Layer 13 of a small transformer language model trained on English Wikipedia (22 layers, counted from 0, width 64).
In attention head 0, each number of a token's query is one row of weights dot the token's vector x plus its bias. The head spreads its attention over the tokens so far by the softmax of query dot key.

Query weights of the head. A number n stands for n times 0.013.
q0 (bias 0.037): 24 24 -17 -9 -7 7 8 -29 3 15 -3 4 -22 2 -43 5 20 11 -1 1 -4 5 5 -17 -48 16 -4 5 23 17 -6 17 6 -24 -8 -11 -10 -11 12 -5 -4 24 -20 4 4 -8 5 -8 11 -18 2 11 -4 11 3 16 16 -9 18 1 4 -15 -9 -9
q1 (bias 0.009): -33 -15 11 22 -24 -24 5 11 -22 22 -15 -31 8 4 15 6 -16 -18 1 19 13 -15 6 11 13 -4 -38 -24 13 -5 29 21 -12 11 -36 34 49 16 -20 -13 -20 -13 -3 -18 -32 -17 -7 -38 21 -30 10 -17 -2 -21 15 10 -5 -1 -31 -12 8 5 13 14
q2 (bias 0.262): -2 9 -8 10 -24 -10 -10 3 -1 15 9 13 -47 8 -7 21 0 24 -42 13 -27 -27 12 -49 11 10 -29 -5 39 1 -23 19 -2 -6 -18 -26 2 -28 -9 4 -4 1 -4 14 -14 -18 4 -13 8 -36 -23 34 19 -9 14 43 -28 1 10 -18 -14 -39 -9 -9
q3 (bias -0.051): -6 13 -5 19 -33 -41 22 16 -8 18 -9 -31 -5 -19 -1 40 -17 -33 11 37 27 -25 -22 -13 17 -30 4 -12 20 -5 37 -9 34 -5 17 -7 69 29 21 -16 10 -28 9 -32 -16 -29 -1 -11 -8 -26 6 -13 -16 -3 -15 -15 22 -12 -16 1 -4 -20 -1 16
q4 (bias -0.196): 1 5 -18 -14 32 8 32 -11 9 -37 32 -20 -3 -44 4 -15 20 5 -29 -34 -17 12 -16 -2 -25 17 20 5 -26 -22 -5 -25 38 36 -7 -20 -21 -44 2 60 4 17 -1 14 19 13 26 61 -36 30 -3 9 -9 31 -22 -25 21 27 19 0 -9 21 5 -6
q5 (bias 0.073): 30 -2 25 -8 -27 10 25 2 10 1 58 -26 -44 2 -7 17 20 2 -10 13 -5 0 42 -13 7 26 5 15 7 -20 -1 -8 18 6 -5 -17 -44 -17 7 17 -3 -5 11 39 -18 13 11 -8 9 -13 -38 0 12 17 -9 45 47 -9 -24 -9 -42 12 -33 -6
q6 (bias 0.261): 16 21 -5 39 -23 11 -26 21 7 48 -40 -20 -1 50 9 7 1 5 6 11 -4 9 7 5 40 18 -14 -4 11 25 3 19 -15 -32 -24 42 15 9 -61 -34 -8 2 -29 -15 20 10 -5 -41 -18 3 -11 22 -30 -15 -26 -10 -8 6 8 -3 21 10 -2 17
q7 (bias -0.039): -19 -3 20 14 -4 -19 -36 11 -12 -2 -40 -2 45 10 11 -1 -26 -15 -3 -3 9 22 0 -9 -20 -1 -11 -33 4 24 21 -13 -8 -10 3 5 49 36 9 4 -13 -29 -3 -13 -2 -48 8 -18 -22 31 5 -21 -12 14 -27 -41 9 -16 -9 12 -5 -3 -8 15
q8 (bias 0.348): 11 39 49 16 -20 -7 23 42 3 14 4 1 8 3 -52 35 20 8 -18 6 -17 0 3 -36 12 1 -10 24 25 24 6 -23 24 -31 32 -52 -14 16 -4 -27 -25 -34 -11 11 -28 -2 -1 -58 -33 -5 -17 -29 -20 20 -9 23 26 -17 14 25 12 -35 -6 16
q9 (bias -0.011): -19 12 -5 -3 9 -46 -8 0 -5 15 22 -25 53 -20 -30 18 -25 -6 -12 -9 -20 -21 2 8 -33 31 24 -1 -3 9 23 -34 10 -45 29 -23 23 48 50 33 1 -2 -5 -35 13 5 -13 20 4 -31 6 -16 18 -26 13 -11 -8 -8 3 15 -11 -5 -9 13
q10 (bias 0.056): 2 10 27 61 13 -38 4 6 -35 19 -11 10 3 21 29 24 -16 -24 -3 0 -23 -22 -29 11 -2 55 -12 -45 -8 -31 -36 35 29 6 19 -5 6 36 11 51 -14 -14 36 -3 7 -41 -9 34 14 -18 -6 -27 6 -30 7 6 4 -9 -17 29 -4 -64 -31 14
q11 (bias -0.384): -54 -12 50 -12 16 -64 32 -20 -42 -11 18 37 -26 -11 52 -1 21 -41 -12 -7 -1 16 29 -7 -15 23 -13 -33 -30 22 13 4 5 -11 26 32 18 3 56 24 3 -34 25 4 -39 -11 -33 -16 -28 -13 9 -24 -4 8 7 -12 -1 0 -11 16 -26 -15 -22 25
q12 (bias 0.460): -11 1 9 -4 -16 -28 -19 13 7 28 -32 14 6 -21 -43 25 10 23 -19 7 -15 -36 36 11 6 7 -4 13 2 6 -7 13 -4 7 1 -4 -10 -1 -34 31 -17 12 14 -22 -11 34 -36 -15 -3 8 58 -52 -2 -5 36 0 -13 22 -32 -9 -21 -25 -3 -9
q13 (bias 0.086): -20 2 9 -1 -4 -34 -23 8 2 12 -38 26 -8 11 7 2 23 16 -17 -5 14 28 1 -52 26 14 -14 -30 -17 17 -11 20 3 -4 11 -3 35 19 6 1 -12 27 -18 5 38 -44 -3 -43 -11 -5 10 36 -21 9 3 -17 -21 5 5 -10 -23 -23 -6 16
q14 (bias -0.328): -25 1 5 17 30 -1 -12 -8 42 -16 9 -13 -1 17 38 -50 0 -16 14 8 23 -8 14 51 -28 -2 28 -41 -5 24 -6 13 1 1 -3 -10 49 -6 13 -1 5 -35 -3 -4 -23 27 35 -25 -9 14 10 -45 37 18 -1 6 -44 11 31 3 15 46 -10 -16
q15 (bias -0.481): 32 -4 19 13 -18 -2 17 -11 23 -13 53 -19 22 -17 17 23 -1 -15 -4 -5 4 -65 -3 40 -22 -18 28 41 -12 -39 20 21 -3 -6 -9 -7 1 -21 -18 -9 11 -3 22 55 -24 -13 25 35 -1 -18 11 -21 -13 7 6 -18 35 16 9 -36 -16 -4 -15 -8
q16 (bias 0.586): -10 -1 -17 0 4 24 -24 20 -12 -13 -54 -14 41 36 21 12 29 74 -10 -40 -17 23 -20 -3 4 23 -17 -1 30 14 -21 -11 48 -1 -41 -9 3 -32 -30 -45 -36 -3 -23 -6 13 -31 -6 8 -7 49 16 -13 -13 20 15 14 -3 13 35 8 -4 60 27 -12
q17 (bias 0.026): -16 -3 26 -6 1 1 -6 60 20 16 19 11 -19 11 7 30 35 -21 -27 4 23 -33 5 -25 18 -38 33 40 18 17 8 59 18 -14 0 1 12 -7 2 -13 38 23 61 -15 -21 1 5 0 -5 -11 -22 -26 19 40 28 -2 -29 -20 -6 40 40 -4 -14 2
q18 (bias -0.425): 21 -31 13 38 14 4 0 -20 -41 12 54 -11 29 4 -12 -42 -34 -11 -8 -11 28 -6 19 24 -17 11 33 25 6 50 1 64 2 -33 -40 22 9 -19 6 -18 7 -12 25 0 -22 -21 -2 -8 2 0 23 13 -28 -32 -11 -29 -10 -18 30 -57 -11 5 13 8
q19 (bias 0.031): 36 8 -42 -19 22 42 30 4 -16 -55 3 -16 9 -19 50 -35 6 7 15 -11 -45 -6 -25 -27 -6 -10 -32 -7 2 2 -8 -43 -19 5 8 4 1 -31 -31 -11 -16 21 -31 17 -11 -16 -26 18 5 11 3 47 9 0 1 23 18 39 -7 -38 1 26 18 -25
q20 (bias -0.527): 36 26 24 -21 2 -8 -10 -50 25 -64 31 8 -36 7 12 20 -8 -32 -1 -30 6 -41 7 16 -48 -4 12 -16 12 -3 32 10 -10 -6 -14 -3 -2 0 21 6 17 18 13 36 38 -12 -18 54 13 -34 15 19 -43 -10 3 -12 52 -39 10 5 -38 -7 -25 -39
q21 (bias -0.033): 16 -54 -12 24 -18 -32 -51 -40 -49 23 0 26 -46 43 94 -6 -11 47 43 -41 15 0 -6 16 -22 -11 5 -55 -19 -14 6 18 -11 -15 12 9 52 -26 13 -7 0 -21 -39 6 14 -50 4 -50 4 -29 2 -42 -30 10 25 -10 -14 -23 -42 -30 -35 -6 0 3
q22 (bias -0.091): 7 0 -10 16 49 -7 -41 7 -17 8 -5 -8 2 33 17 9 -32 40 29 -17 26 2 19 12 2 21 -24 -2 -19 21 -10 39 -15 -5 14 21 10 -2 56 -32 -8 -35 -1 31 -4 -10 5 -37 -27 -3 39 -3 -66 1 -26 33 -15 -10 -2 37 45 35 46 -21
q23 (bias -0.118): -9 7 49 16 -5 -11 3 21 -10 -12 -30 -18 16 -17 17 -25 4 -17 -16 22 30 2 -16 0 43 -33 -49 -4 12 69 -12 47 1 57 4 15 20 31 -11 -1 14 12 -31 39 -11 4 -8 -28 20 32 -30 9 -48 -59 2 1 -53 -3 19 -8 -18 -38 18 -11
q24 (bias 0.005): 9 -16 -2 36 -32 -49 25 -33 35 -2 -35 -2 13 14 24 -15 0 22 -31 -58 -1 14 -49 -36 -2 -45 -1 8 -14 2 7 -40 43 -24 -19 -2 18 34 -46 15 22 -16 -10 14 0 -22 -6 11 -1 1 31 32 37 29 -49 40 -9 9 6 -41 -22 -17 -16 52
q25 (bias -0.072): 5 31 -26 -11 48 -7 -57 -1 24 -20 -10 9 -15 2 2 -8 2 25 15 -14 10 5 -42 -41 28 1 -14 -25 23 70 -26 9 -32 29 -28 37 34 -4 -16 4 37 -11 -15 27 10 11 -26 -5 -6 -21 -32 -6 56 -45 -22 18 -9 -38 5 -1 9 -19 -3 -13
q26 (bias 0.138): 16 -6 -1 1 24 -10 38 21 2 -29 1 -38 -54 -22 15 6 -24 6 51 -23 -4 52 -39 -26 44 -69 4 -12 10 -13 -38 -8 -38 9 -12 27 40 -3 1 -41 -18 3 11 61 31 48 37 -17 5 -6 44 -11 -11 48 -3 -16 -9 -6 -41 23 13 4 -4 -20
q27 (bias -0.201): -26 -4 -13 -14 6 -23 50 -10 -16 25 9 -11 -28 -10 -38 -3 11 5 -21 -18 -7 -33 35 -35 3 -16 50 35 -27 18 25 25 25 -26 49 -33 -76 12 -2 -44 31 6 7 -15 7 42 33 6 15 -28 29 19 16 10 21 -22 20 -5 30 -20 -9 -6 -36 -6
q28 (bias 0.017): -1 28 -6 -46 -32 -58 49 -5 11 -36 14 11 10 -17 -30 27 1 10 -4 -63 -21 39 -45 -3 17 29 -28 39 -10 -25 9 -49 44 23 -19 -31 -19 -20 50 13 -4 -16 9 11 -51 0 35 33 2 -16 28 38 -5 46 -40 4 36 -9 2 4 -40 -1 -70 -1
q29 (bias 0.108): -19 -49 3 57 3 8 -13 4 -15 24 7 46 -28 59 28 -10 -20 23 11 -34 37 91 -4 1 37 25 29 -34 30 26 -60 -3 14 -6 -4 13 -2 30 -3 14 27 3 -25 -25 -1 14 16 -34 -36 37 -42 -21 12 7 40 1 18 -39 -6 -19 -27 7 44 58
q30 (bias -0.077): 0 44 38 -34 18 2 41 16 47 -44 16 -28 -9 -15 2 4 28 -6 -4 -27 -24 -34 0 -50 -4 49 -20 -8 16 20 -47 -22 40 -19 -10 -6 -34 34 -15 29 43 2 -1 13 6 -3 -34 -5 -14 -43 43 15 -11 34 -9 -13 25 -67 4 -20 -56 -85 -29 5
q31 (bias -0.046): -4 26 -41 32 19 41 45 -7 -2 -13 60 -21 -31 -14 21 14 73 -2 13 -16 21 -5 33 -14 -14 33 24 42 30 17 20 50 32 -27 37 -45 8 15 -28 13 28 -4 75 4 -16 42 -18 13 -4 -25 -14 4 18 28 -14 -20 30 -14 7 8 6 3 11 17

Each question shows a short text with each token's key, already scaled and adjusted for position as the last token sees it. A number n stands for n times 0.0034.

Then comes the last token's vector x. A number n stands for n times 0.057.

0 "5": -29 7 2 -19 15 27 20 -32 22 -11 -3 -26 24 -9 -37 -13 24 -15 -42 -13 -41 39 -6 1 -11 -3 -7 -1 -2 -10 -7 -15
1 ",": -18 -17 6 -22 7 24 27 -24 30 -11 -10 -28 32 -10 -30 -10 35 -5 -43 -6 -39 35 -7 4 9 -3 -6 -8 1 -6 -9 -13
2 " when": 7 -24 27 -17 4 21 28 -16 33 -14 -3 -31 36 -13 -37 -9 43 2 -39 -7 -34 12 -3 5 -1 -4 -3 -10 15 -4 -9 -7
3 " the": 15 -6 8 1 0 27 30 2 27 10 14 -18 32 -20 -21 -14 33 -14 -49 -23 -39 23 -12 14 -9 -5 -9 -10 8 3 -1 -33
4 " d": 5 16 0 -4 -17 9 20 -4 4 -6 -5 -9 36 -10 -25 -23 30 -9 -33 -9 -40 53 7 16 17 10 -25 -21 -9 15 -19 -27
5 "eter": -7 17 19 3 -21 -10 17 14 25 8 -6 7 17 -14 -23 -3 25 -10 -10 -16 -24 55 11 20 12 33 -36 -6 -28 7 -14 -35
6 "ior": -9 16 1 -3 -14 -3 15 1 6 23 -9 1 27 -18 -29 -5 12 -23 -37 -22 -45 51 -15 21 -3 28 -8 -10 -20 3 -18 -24
x: 1 2 -36 -16 -2 20 -17 -20 6 3 -50 8 -6 8 -9 -32 10 23 -18 12 7 13 -5 -25 -2 -9 -8 -18 9 8 -14 2 22 -6 -29 8 -4 -14 -17 -4 -36 19 -17 6 6 21 4 -5 27 6 -9 -1 19 -2 -25 27 -21 -9 -46 13 4 -8 0 10
Which token does the last token look at most? 4 " d"

0 " last": -41 10 3 -16 13 30 18 -19 32 0 -2 -8 26 -30 -26 -11 25 -20 -53 -8 -34 38 0 10 -11 11 -20 -12 -6 -16 -19 -15
1 " name": -27 -16 5 -25 12 23 18 -17 27 -5 -2 -35 26 -12 -27 -1 24 -13 -58 -32 -25 49 -1 -5 -8 14 -7 -5 -5 -10 -17 -13
2 " is": 5 -34 33 -22 -23 28 31 -8 34 -1 2 -21 30 -9 -30 -11 30 -12 -32 3 -45 36 18 14 1 -3 5 -15 1 -18 -19 5
3 " in": 34 7 40 2 -18 16 38 -11 37 1 -8 -3 39 -9 -25 -31 33 -10 -26 -2 -41 35 3 23 -7 13 -15 -11 -3 0 -6 -6
4 " the": 12 10 1 14 -7 24 34 17 32 15 11 -17 33 -24 -18 -9 38 -18 -53 -17 -53 19 -12 18 -10 -2 -14 -2 9 0 4 -19
5 " ran": -25 29 8 19 -33 8 27 -4 3 9 -6 -22 48 1 -24 -24 29 -4 -39 -23 -40 19 8 13 -13 24 -17 -11 -15 -13 -17 -26
6 "ge": -33 22 -3 21 -39 -1 39 18 28 12 12 -16 34 -15 -22 -3 26 -12 -45 -14 -29 46 -6 5 -10 12 2 -15 -1 -4 0 -19
x: -19 10 0 -11 -5 -12 7 17 3 29 -22 -5 11 31 -17 2 23 56 -5 -5 -20 -1 -14 -2 0 11 5 -10 49 -13 -11 -24 12 -2 -3 6 3 -13 -26 0 -1 15 -1 -12 -3 20 -9 -8 17 12 -3 -14 4 16 -28 23 -40 19 -38 -2 10 -3 2 -13
Which token does the last token look at most? 3 " in"

0 " by": -30 13 1 -36 23 19 23 -35 35 -13 4 -30 36 -23 -54 -20 33 -4 -47 -8 -55 34 -14 7 -9 0 -11 -10 3 -3 0 -23
1 " K": -25 -32 4 5 -16 43 22 -27 5 -24 13 -17 34 -7 -19 -13 38 -10 -41 -26 -21 72 16 6 1 -13 4 -14 -9 10 -39 -36
2 "O": -11 -51 13 -5 -22 42 32 -10 5 -6 9 -41 10 -5 -31 5 21 -30 -12 -16 -37 72 -10 21 11 13 -14 -25 -19 -2 -14 -36
3 " in": 41 4 47 11 -19 25 40 -15 46 6 13 -15 35 -17 -35 -17 47 -8 -24 -2 -54 42 0 12 -13 1 -14 -15 1 -9 4 -19
4 " the": 13 14 0 16 -6 29 35 16 36 19 11 -15 35 -31 -22 -11 42 -25 -63 -21 -61 26 -16 23 -13 -1 -15 -5 12 -5 2 -25
5 " first": 0 41 -1 13 -31 2 21 26 27 34 -2 -9 42 -22 -31 -11 36 -14 -68 -10 -42 28 -9 8 -16 25 -26 -4 16 -13 -24 -22
6 " round": -46 19 -7 13 -32 5 41 3 31 16 18 -26 44 -3 -17 -17 23 -5 -65 -14 -25 55 -5 -10 -5 24 -11 1 -19 -3 -23 -23
x: 1 18 -37 -16 -31 4 -25 29 -3 -3 -14 0 4 -8 2 16 1 37 -4 -31 -11 -13 2 -13 4 13 14 7 16 8 -5 -28 -8 -19 5 9 1 -8 12 7 -12 0 3 -35 -3 6 -4 -4 20 4 -3 -27 14 16 -26 29 -41 34 -5 34 -1 -3 10 2
Which two tokens does the last token look at most, in order? 5 " first", 3 " in"

0 " the": -20 8 0 -13 25 14 30 -21 37 -8 8 -21 25 -23 -24 -13 36 -21 -62 -20 -47 30 -9 10 -1 -4 -7 -6 8 -4 -7 -34
1 " I": -22 -36 12 -21 2 40 30 -28 12 -27 7 -33 22 -2 -30 -8 30 -26 -36 -8 -37 48 9 12 3 0 5 -11 -1 10 -19 -28
2 "ron": -5 -27 -14 -7 -20 34 27 -8 18 3 -1 -19 11 -1 -29 -3 16 -18 -13 -38 -18 67 -1 15 1 26 2 6 -33 -5 -7 -57
3 " C": 18 -13 -6 -3 -24 6 30 -6 4 4 -5 -11 21 -21 -23 -15 33 -19 -18 -15 -37 63 18 20 -11 13 -42 -24 -23 4 -26 -38
4 "ross": 39 22 9 1 -27 20 39 -9 18 6 0 2 25 -6 -12 -6 13 -22 -30 -17 -26 55 -19 13 -5 27 -6 0 -41 7 -12 -51
5 " rec": -18 24 3 8 -8 2 24 -8 2 0 -21 -7 35 -17 -21 -21 17 -17 -19 13 -57 59 1 38 9 32 -26 -15 -22 -2 -12 -27
6 "ip": -11 -8 15 -14 -5 -1 38 -18 14 1 -21 1 35 -5 4 -13 11 -29 -39 29 -57 46 -13 40 9 4 3 19 -30 6 -19 -28
x: -16 13 -10 7 -21 4 -22 -10 -14 -28 -35 0 -3 8 5 9 6 32 -2 14 22 8 -5 6 -19 6 -16 13 21 12 15 -4 -10 -1 17 37 20 0 -2 -29 1 20 5 -9 -1 20 -7 -34 7 15 -21 -13 33 -13 29 10 -22 6 -8 -12 -22 20 -2 17
Which two tokens does the last token look at most, in order? 5 " rec", 3 " C"

0 "aly": -29 17 -6 -18 16 30 11 -33 28 -17 1 -32 19 -12 -41 -4 24 -44 -41 -18 -71 65 3 24 2 0 0 -12 -21 -9 -15 -35
1 " -": -23 -18 13 -29 7 27 32 -37 45 -6 -10 -39 43 1 -49 -21 22 -13 -58 9 -68 42 4 6 16 -6 5 8 -8 -16 -8 0
2 "9": 4 -51 18 -14 -21 48 52 -23 33 -6 2 -41 32 -1 -51 -17 39 -16 -34 -26 -38 51 3 -2 -20 -9 -10 6 -11 -20 7 -3
3 "1": 39 -22 13 3 -38 26 55 -9 29 -3 2 -38 31 -10 -50 -14 39 -17 -38 -19 -47 61 -8 7 -25 1 -19 13 -13 -12 6 -1
4 " k": 5 26 -8 0 -42 -1 29 -11 23 -9 -1 -11 38 -11 -14 -21 30 -12 -52 -3 -50 90 17 12 17 -20 -2 -8 -22 -14 -34 -32
5 "g": 12 50 4 10 -48 11 58 9 27 -4 8 -44 16 1 -35 -19 13 -16 -43 -17 -28 73 13 16 13 0 12 -16 -39 -17 -2 -8
6 " (": -21 19 -8 37 -29 -1 43 23 62 24 -11 -41 47 6 -37 -31 39 2 -51 3 -46 36 2 -4 5 0 -4 -5 -18 1 17 12
x: 43 15 -31 -8 -7 13 -2 28 -21 31 -12 -13 15 17 -3 3 -4 30 -4 -4 -33 -8 -25 12 3 -6 -15 33 33 3 8 -19 -26 18 -20 4 4 7 -4 -4 -15 0 -15 -16 13 -5 2 9 -3 -13 4 -9 30 18 23 -27 11 -4 -4 -14 -16 -2 -18 -9
Which token does the last token look at most, and with what share of its attention? 3 "1", with about 20%

0 " the": -17 7 0 -11 21 11 24 -17 30 -7 7 -17 21 -19 -20 -11 29 -17 -50 -16 -38 25 -8 8 -1 -3 -5 -5 7 -3 -5 -28
1 " sub": -9 -23 1 -11 -5 16 20 -9 20 3 5 1 20 -19 -6 -9 19 -24 -25 2 -39 53 -4 16 -4 -5 -12 -10 -4 -2 -20 -41
2 "se": 9 -20 -6 -12 -15 16 20 3 -12 -3 -10 -2 17 -1 1 -6 2 -25 -20 -39 -8 54 12 22 29 27 -1 -16 -17 10 -21 -22
3 "qu": 12 3 -12 -6 -8 25 14 -20 -9 -13 -18 -16 19 -5 -20 -17 1 -10 -19 -14 -23 45 1 26 10 19 -13 -28 -38 27 1 -20
4 "ent": 15 0 -2 4 -13 35 35 -3 23 15 -4 -7 23 -25 -31 -15 11 -12 -36 -25 -15 21 -5 14 -34 23 -1 -13 -7 10 8 -18
5 " rem": -20 9 16 -4 -14 2 22 -10 7 -8 -8 -13 23 -18 -5 -7 25 3 -30 4 -41 46 13 40 14 -3 5 -10 -8 -26 -20 -3
6 "atch": -28 17 0 8 -31 2 30 9 27 10 4 -14 22 -12 -29 -9 14 -9 -31 -9 -33 48 2 4 -2 16 4 -10 -18 3 -7 -17
x: 8 20 -15 -21 -27 5 -9 14 4 35 -46 -2 -11 13 4 -9 5 43 -3 -6 -16 9 -8 9 9 20 -17 3 29 8 -8 -30 0 -18 -14 11 -17 -14 -23 -13 -16 2 1 -26 -1 -6 11 -3 8 -13 6 -24 4 21 -24 15 -31 25 -5 5 4 36 23 -13
Which token does the last token look at most, and with what share of its attention? 0 " the", with about 30%

0 "ut": -14 5 -10 -2 14 10 3 -28 16 -11 -11 -11 22 -11 -29 -12 29 -24 -44 -15 -53 48 -2 20 4 5 -6 -8 -21 -2 -9 -25
1 "ed": -16 -11 1 -12 17 19 16 -31 21 -4 -9 -14 25 -13 -32 -18 29 -14 -58 -24 -45 30 -11 11 -22 4 3 -4 -5 -9 -4 -12
2 " the": 2 -18 13 -3 9 22 29 -7 34 1 11 -16 26 -20 -25 -13 33 -17 -55 -20 -44 29 -7 11 -12 -3 -5 -3 8 -3 -8 -25
3 " I": 38 -5 21 3 -23 25 35 -12 15 -20 10 -25 22 0 -25 -10 27 -23 -32 -8 -36 46 10 13 1 2 3 -9 -1 11 -21 -23
4 "ron": 25 6 1 -15 -34 11 27 5 15 6 0 -17 12 1 -24 -4 17 -15 -12 -33 -17 59 -1 12 4 24 2 6 -29 -4 -5 -52
5 " C": 3 19 2 -7 -20 -11 27 7 2 3 -3 -11 23 -15 -19 -16 31 -14 -16 -15 -35 56 17 17 -10 12 -38 -21 -20 5 -23 -35
6 "ross": -33 24 3 9 -29 -3 35 7 14 11 0 3 26 -2 -9 -7 13 -19 -27 -16 -25 50 -17 11 -5 24 -6 -1 -36 5 -10 -45
x: -4 18 -22 0 -25 13 12 24 -15 40 -45 2 3 1 2 4 -14 27 -26 -11 -11 -16 -4 -6 -12 8 -21 14 -5 -3 -37 -30 -10 10 -4 1 10 11 6 -12 -8 19 -13 6 -12 14 20 -38 28 22 -10 4 5 13 -15 13 -26 -3 -12 24 9 7 26 32
Which token does the last token look at most, and with what share of its attention? 3 " I", with about 30%

0 " final": -32 7 7 -13 19 21 10 -17 24 1 -8 -12 23 -23 -26 -11 13 -26 -53 -12 -35 42 1 7 -7 16 -25 -16 -7 -13 -17 -25
1 " d": 2 -17 0 2 3 14 7 -16 1 -7 -17 -4 35 -14 -30 -21 31 -17 -36 -7 -37 52 9 20 13 16 -30 -26 -13 14 -18 -25
2 "ays": 14 -47 27 -15 5 40 36 -19 29 -19 10 -28 23 -12 -19 3 26 -7 -30 -16 -4 42 3 4 -1 16 -5 -14 -9 -12 3 -14
3 " of": 32 -1 28 2 -2 29 33 -11 37 -4 -1 -17 26 -24 -20 -16 43 -12 -38 -8 -27 29 -11 18 -22 15 -3 -14 11 -11 11 -11
4 " World": 21 25 14 10 -21 16 26 -7 17 -7 3 -24 17 -11 -22 5 29 -25 -26 -20 -36 53 -3 16 5 19 -16 -6 -16 3 -14 -42
5 " War": -10 22 3 3 -22 0 25 0 8 -22 -4 -19 9 1 -10 -5 23 -7 -28 -31 -14 58 21 -9 3 19 -19 -13 -24 9 -24 -56
6 " II": -25 15 -19 11 -31 5 35 10 25 -8 12 -38 10 -3 -36 -2 21 -7 -36 -10 -36 43 2 -14 -3 -7 -8 -11 -15 9 -6 -34
x: -13 16 2 -9 -33 9 -12 61 -12 9 -15 -5 -3 7 -22 -4 10 54 7 -10 -1 13 17 -19 -7 12 9 18 17 -24 -21 2 21 -30 4 -29 -10 0 -6 17 -13 -17 5 -28 -14 16 -6 -25 -26 5 6 2 5 5 3 14 -17 5 -5 -15 -10 -3 -7 11
Which token does the last token look at most? 3 " of"

0 " these": -36 11 -6 -28 28 30 35 -23 41 -21 1 -35 35 -27 -28 -7 34 -11 -60 -23 -38 36 -1 -1 -2 3 -1 -13 7 -3 -4 -25
1 " original": -30 -18 9 -20 7 29 26 -5 36 6 -9 -28 31 -16 -35 -12 14 -24 -68 -26 -41 49 -9 0 -16 21 -23 -1 -8 -3 -24 -27
2 " rec": 24 -28 10 -14 -5 12 19 -16 5 3 -23 -7 46 -24 -21 -29 14 -20 -21 14 -52 59 -4 46 8 36 -35 -11 -19 -1 -17 -30
3 "ip": 10 8 -21 -15 -6 4 20 -42 11 -9 -21 3 40 -4 8 -15 9 -28 -41 37 -59 49 -13 41 15 2 6 25 -35 6 -25 -29
4 "i": 7 -6 1 -11 -33 2 22 -5 8 -3 -21 -22 12 -15 -55 -1 33 -23 -19 -20 -55 61 1 28 9 27 -32 -16 -40 25 -19 2
5 "ents": 0 43 11 40 -39 23 46 2 40 -1 16 -32 41 -10 -38 -8 29 -10 -49 -11 -29 41 -10 17 0 10 12 -17 -1 -3 6 -12
6 ".": -22 6 0 21 -20 2 35 3 39 13 5 -46 51 8 -31 -16 47 4 -55 7 -53 20 -17 1 7 -21 7 4 9 -19 -21 -14
x: 9 16 1 -31 -45 13 10 30 -22 -5 -2 -18 7 3 -11 -12 10 61 -13 2 0 5 4 11 -8 -25 -5 22 12 -1 -13 -15 21 10 20 -6 1 -14 -2 2 -9 6 -1 -6 -17 6 -11 -21 19 11 13 -28 9 6 15 26 0 18 -27 -18 8 17 -20 -13
Which token does the last token look at most? 6 "."

0 " of": -22 2 -4 -21 16 18 16 -30 27 -12 1 -14 27 -16 -26 -21 24 -11 -42 -11 -33 31 -6 9 -7 -1 0 -5 2 -12 -4 -16
1 " the": -11 -9 4 -4 15 18 26 -13 27 2 10 -17 26 -20 -18 -13 28 -16 -46 -19 -40 26 -9 9 -8 -2 -11 -6 2 1 -2 -28
2 " appro": 21 -18 11 -12 -6 18 14 -21 8 6 -6 -7 23 -16 -15 -19 12 -11 -29 -2 -50 38 -11 34 -10 5 -5 -7 -21 -2 -16 -22
3 "v": -9 1 -15 -7 -7 24 15 -22 2 2 -11 -26 25 -23 -29 -6 19 -7 -34 -13 -41 20 -10 24 15 -7 -6 -35 -13 9 -10 -20
4 "al": 30 11 8 3 -23 18 29 4 18 -5 -1 -21 16 -18 -24 2 16 -19 -21 -17 -30 46 -9 22 8 20 14 -19 -6 3 3 -23
5 " pro": -8 13 6 16 -8 1 12 2 2 6 -3 -6 21 -16 -16 -2 13 -27 -18 9 -52 48 -2 38 -6 18 -22 -15 -8 2 -13 -22
6 "cess": -29 18 5 11 -28 1 33 3 14 -2 1 -24 29 1 -23 -4 13 0 -34 -7 -24 41 -12 12 0 21 2 2 -25 8 -1 -29
x: -1 -3 -18 -7 -29 -4 7 52 2 27 -16 0 6 6 -5 19 7 41 -23 11 10 -7 -11 -12 20 -12 18 -10 19 26 -12 -28 -7 4 3 8 4 5 -12 -23 9 16 -12 -4 -18 19 -15 -32 8 12 7 -16 -1 18 -21 21 -29 17 -18 19 6 14 30 -19
Which token does the last token look at most? 6 "cess"

0 "ist": -9 10 -7 -5 12 8 7 -20 18 -9 -8 -17 22 -13 -27 -9 21 -12 -41 -19 -46 42 -1 11 1 2 -6 -10 -17 -3 -7 -24
1 "ing": -18 -14 6 -17 14 19 15 -23 21 -10 -1 -18 24 -10 -27 -14 21 -13 -44 -16 -43 31 -8 8 -5 -2 6 -9 -4 -8 1 -17
2 " ": 3 -20 16 -2 -1 18 21 -18 21 -5 -7 -19 22 -8 -26 -17 9 -10 -38 5 -52 43 1 7 5 -11 -7 -7 -14 -3 -6 -3
3 "1": 28 -13 19 3 -25 17 35 -6 24 -6 3 -24 19 1 -37 -13 20 -7 -22 -1 -37 40 -12 6 3 -6 -4 4 -4 -7 2 -3
4 "1": 23 22 11 13 -30 6 37 2 25 -3 4 -17 22 -10 -27 -8 30 -17 -15 -7 -37 42 -10 5 -9 -1 -7 2 5 -8 4 -1
5 " of": -10 25 -1 22 -21 7 34 2 30 2 -3 -11 23 -17 -24 -22 30 -3 -27 -6 -34 39 -5 12 -12 11 -1 -14 6 -9 7 -10
6 " these": -23 16 -5 17 -32 2 25 22 30 10 10 -23 33 -11 -21 -7 28 -7 -32 -22 -28 25 1 -1 -2 9 -4 -12 -1 1 5 -17
x: 11 12 10 -5 -20 4 15 50 3 18 -48 -21 27 -16 -4 -12 5 45 2 -7 -13 16 -7 -1 13 8 5 -13 27 -19 -23 -49 42 7 -1 0 -16 4 -6 10 -7 -3 -18 -4 -13 -4 2 7 12 20 -6 -1 5 2 -10 23 -16 14 -5 12 -15 0 -20 13
Which token does the last token look at most, and with what share of its attention? 1 "ing", with about 30%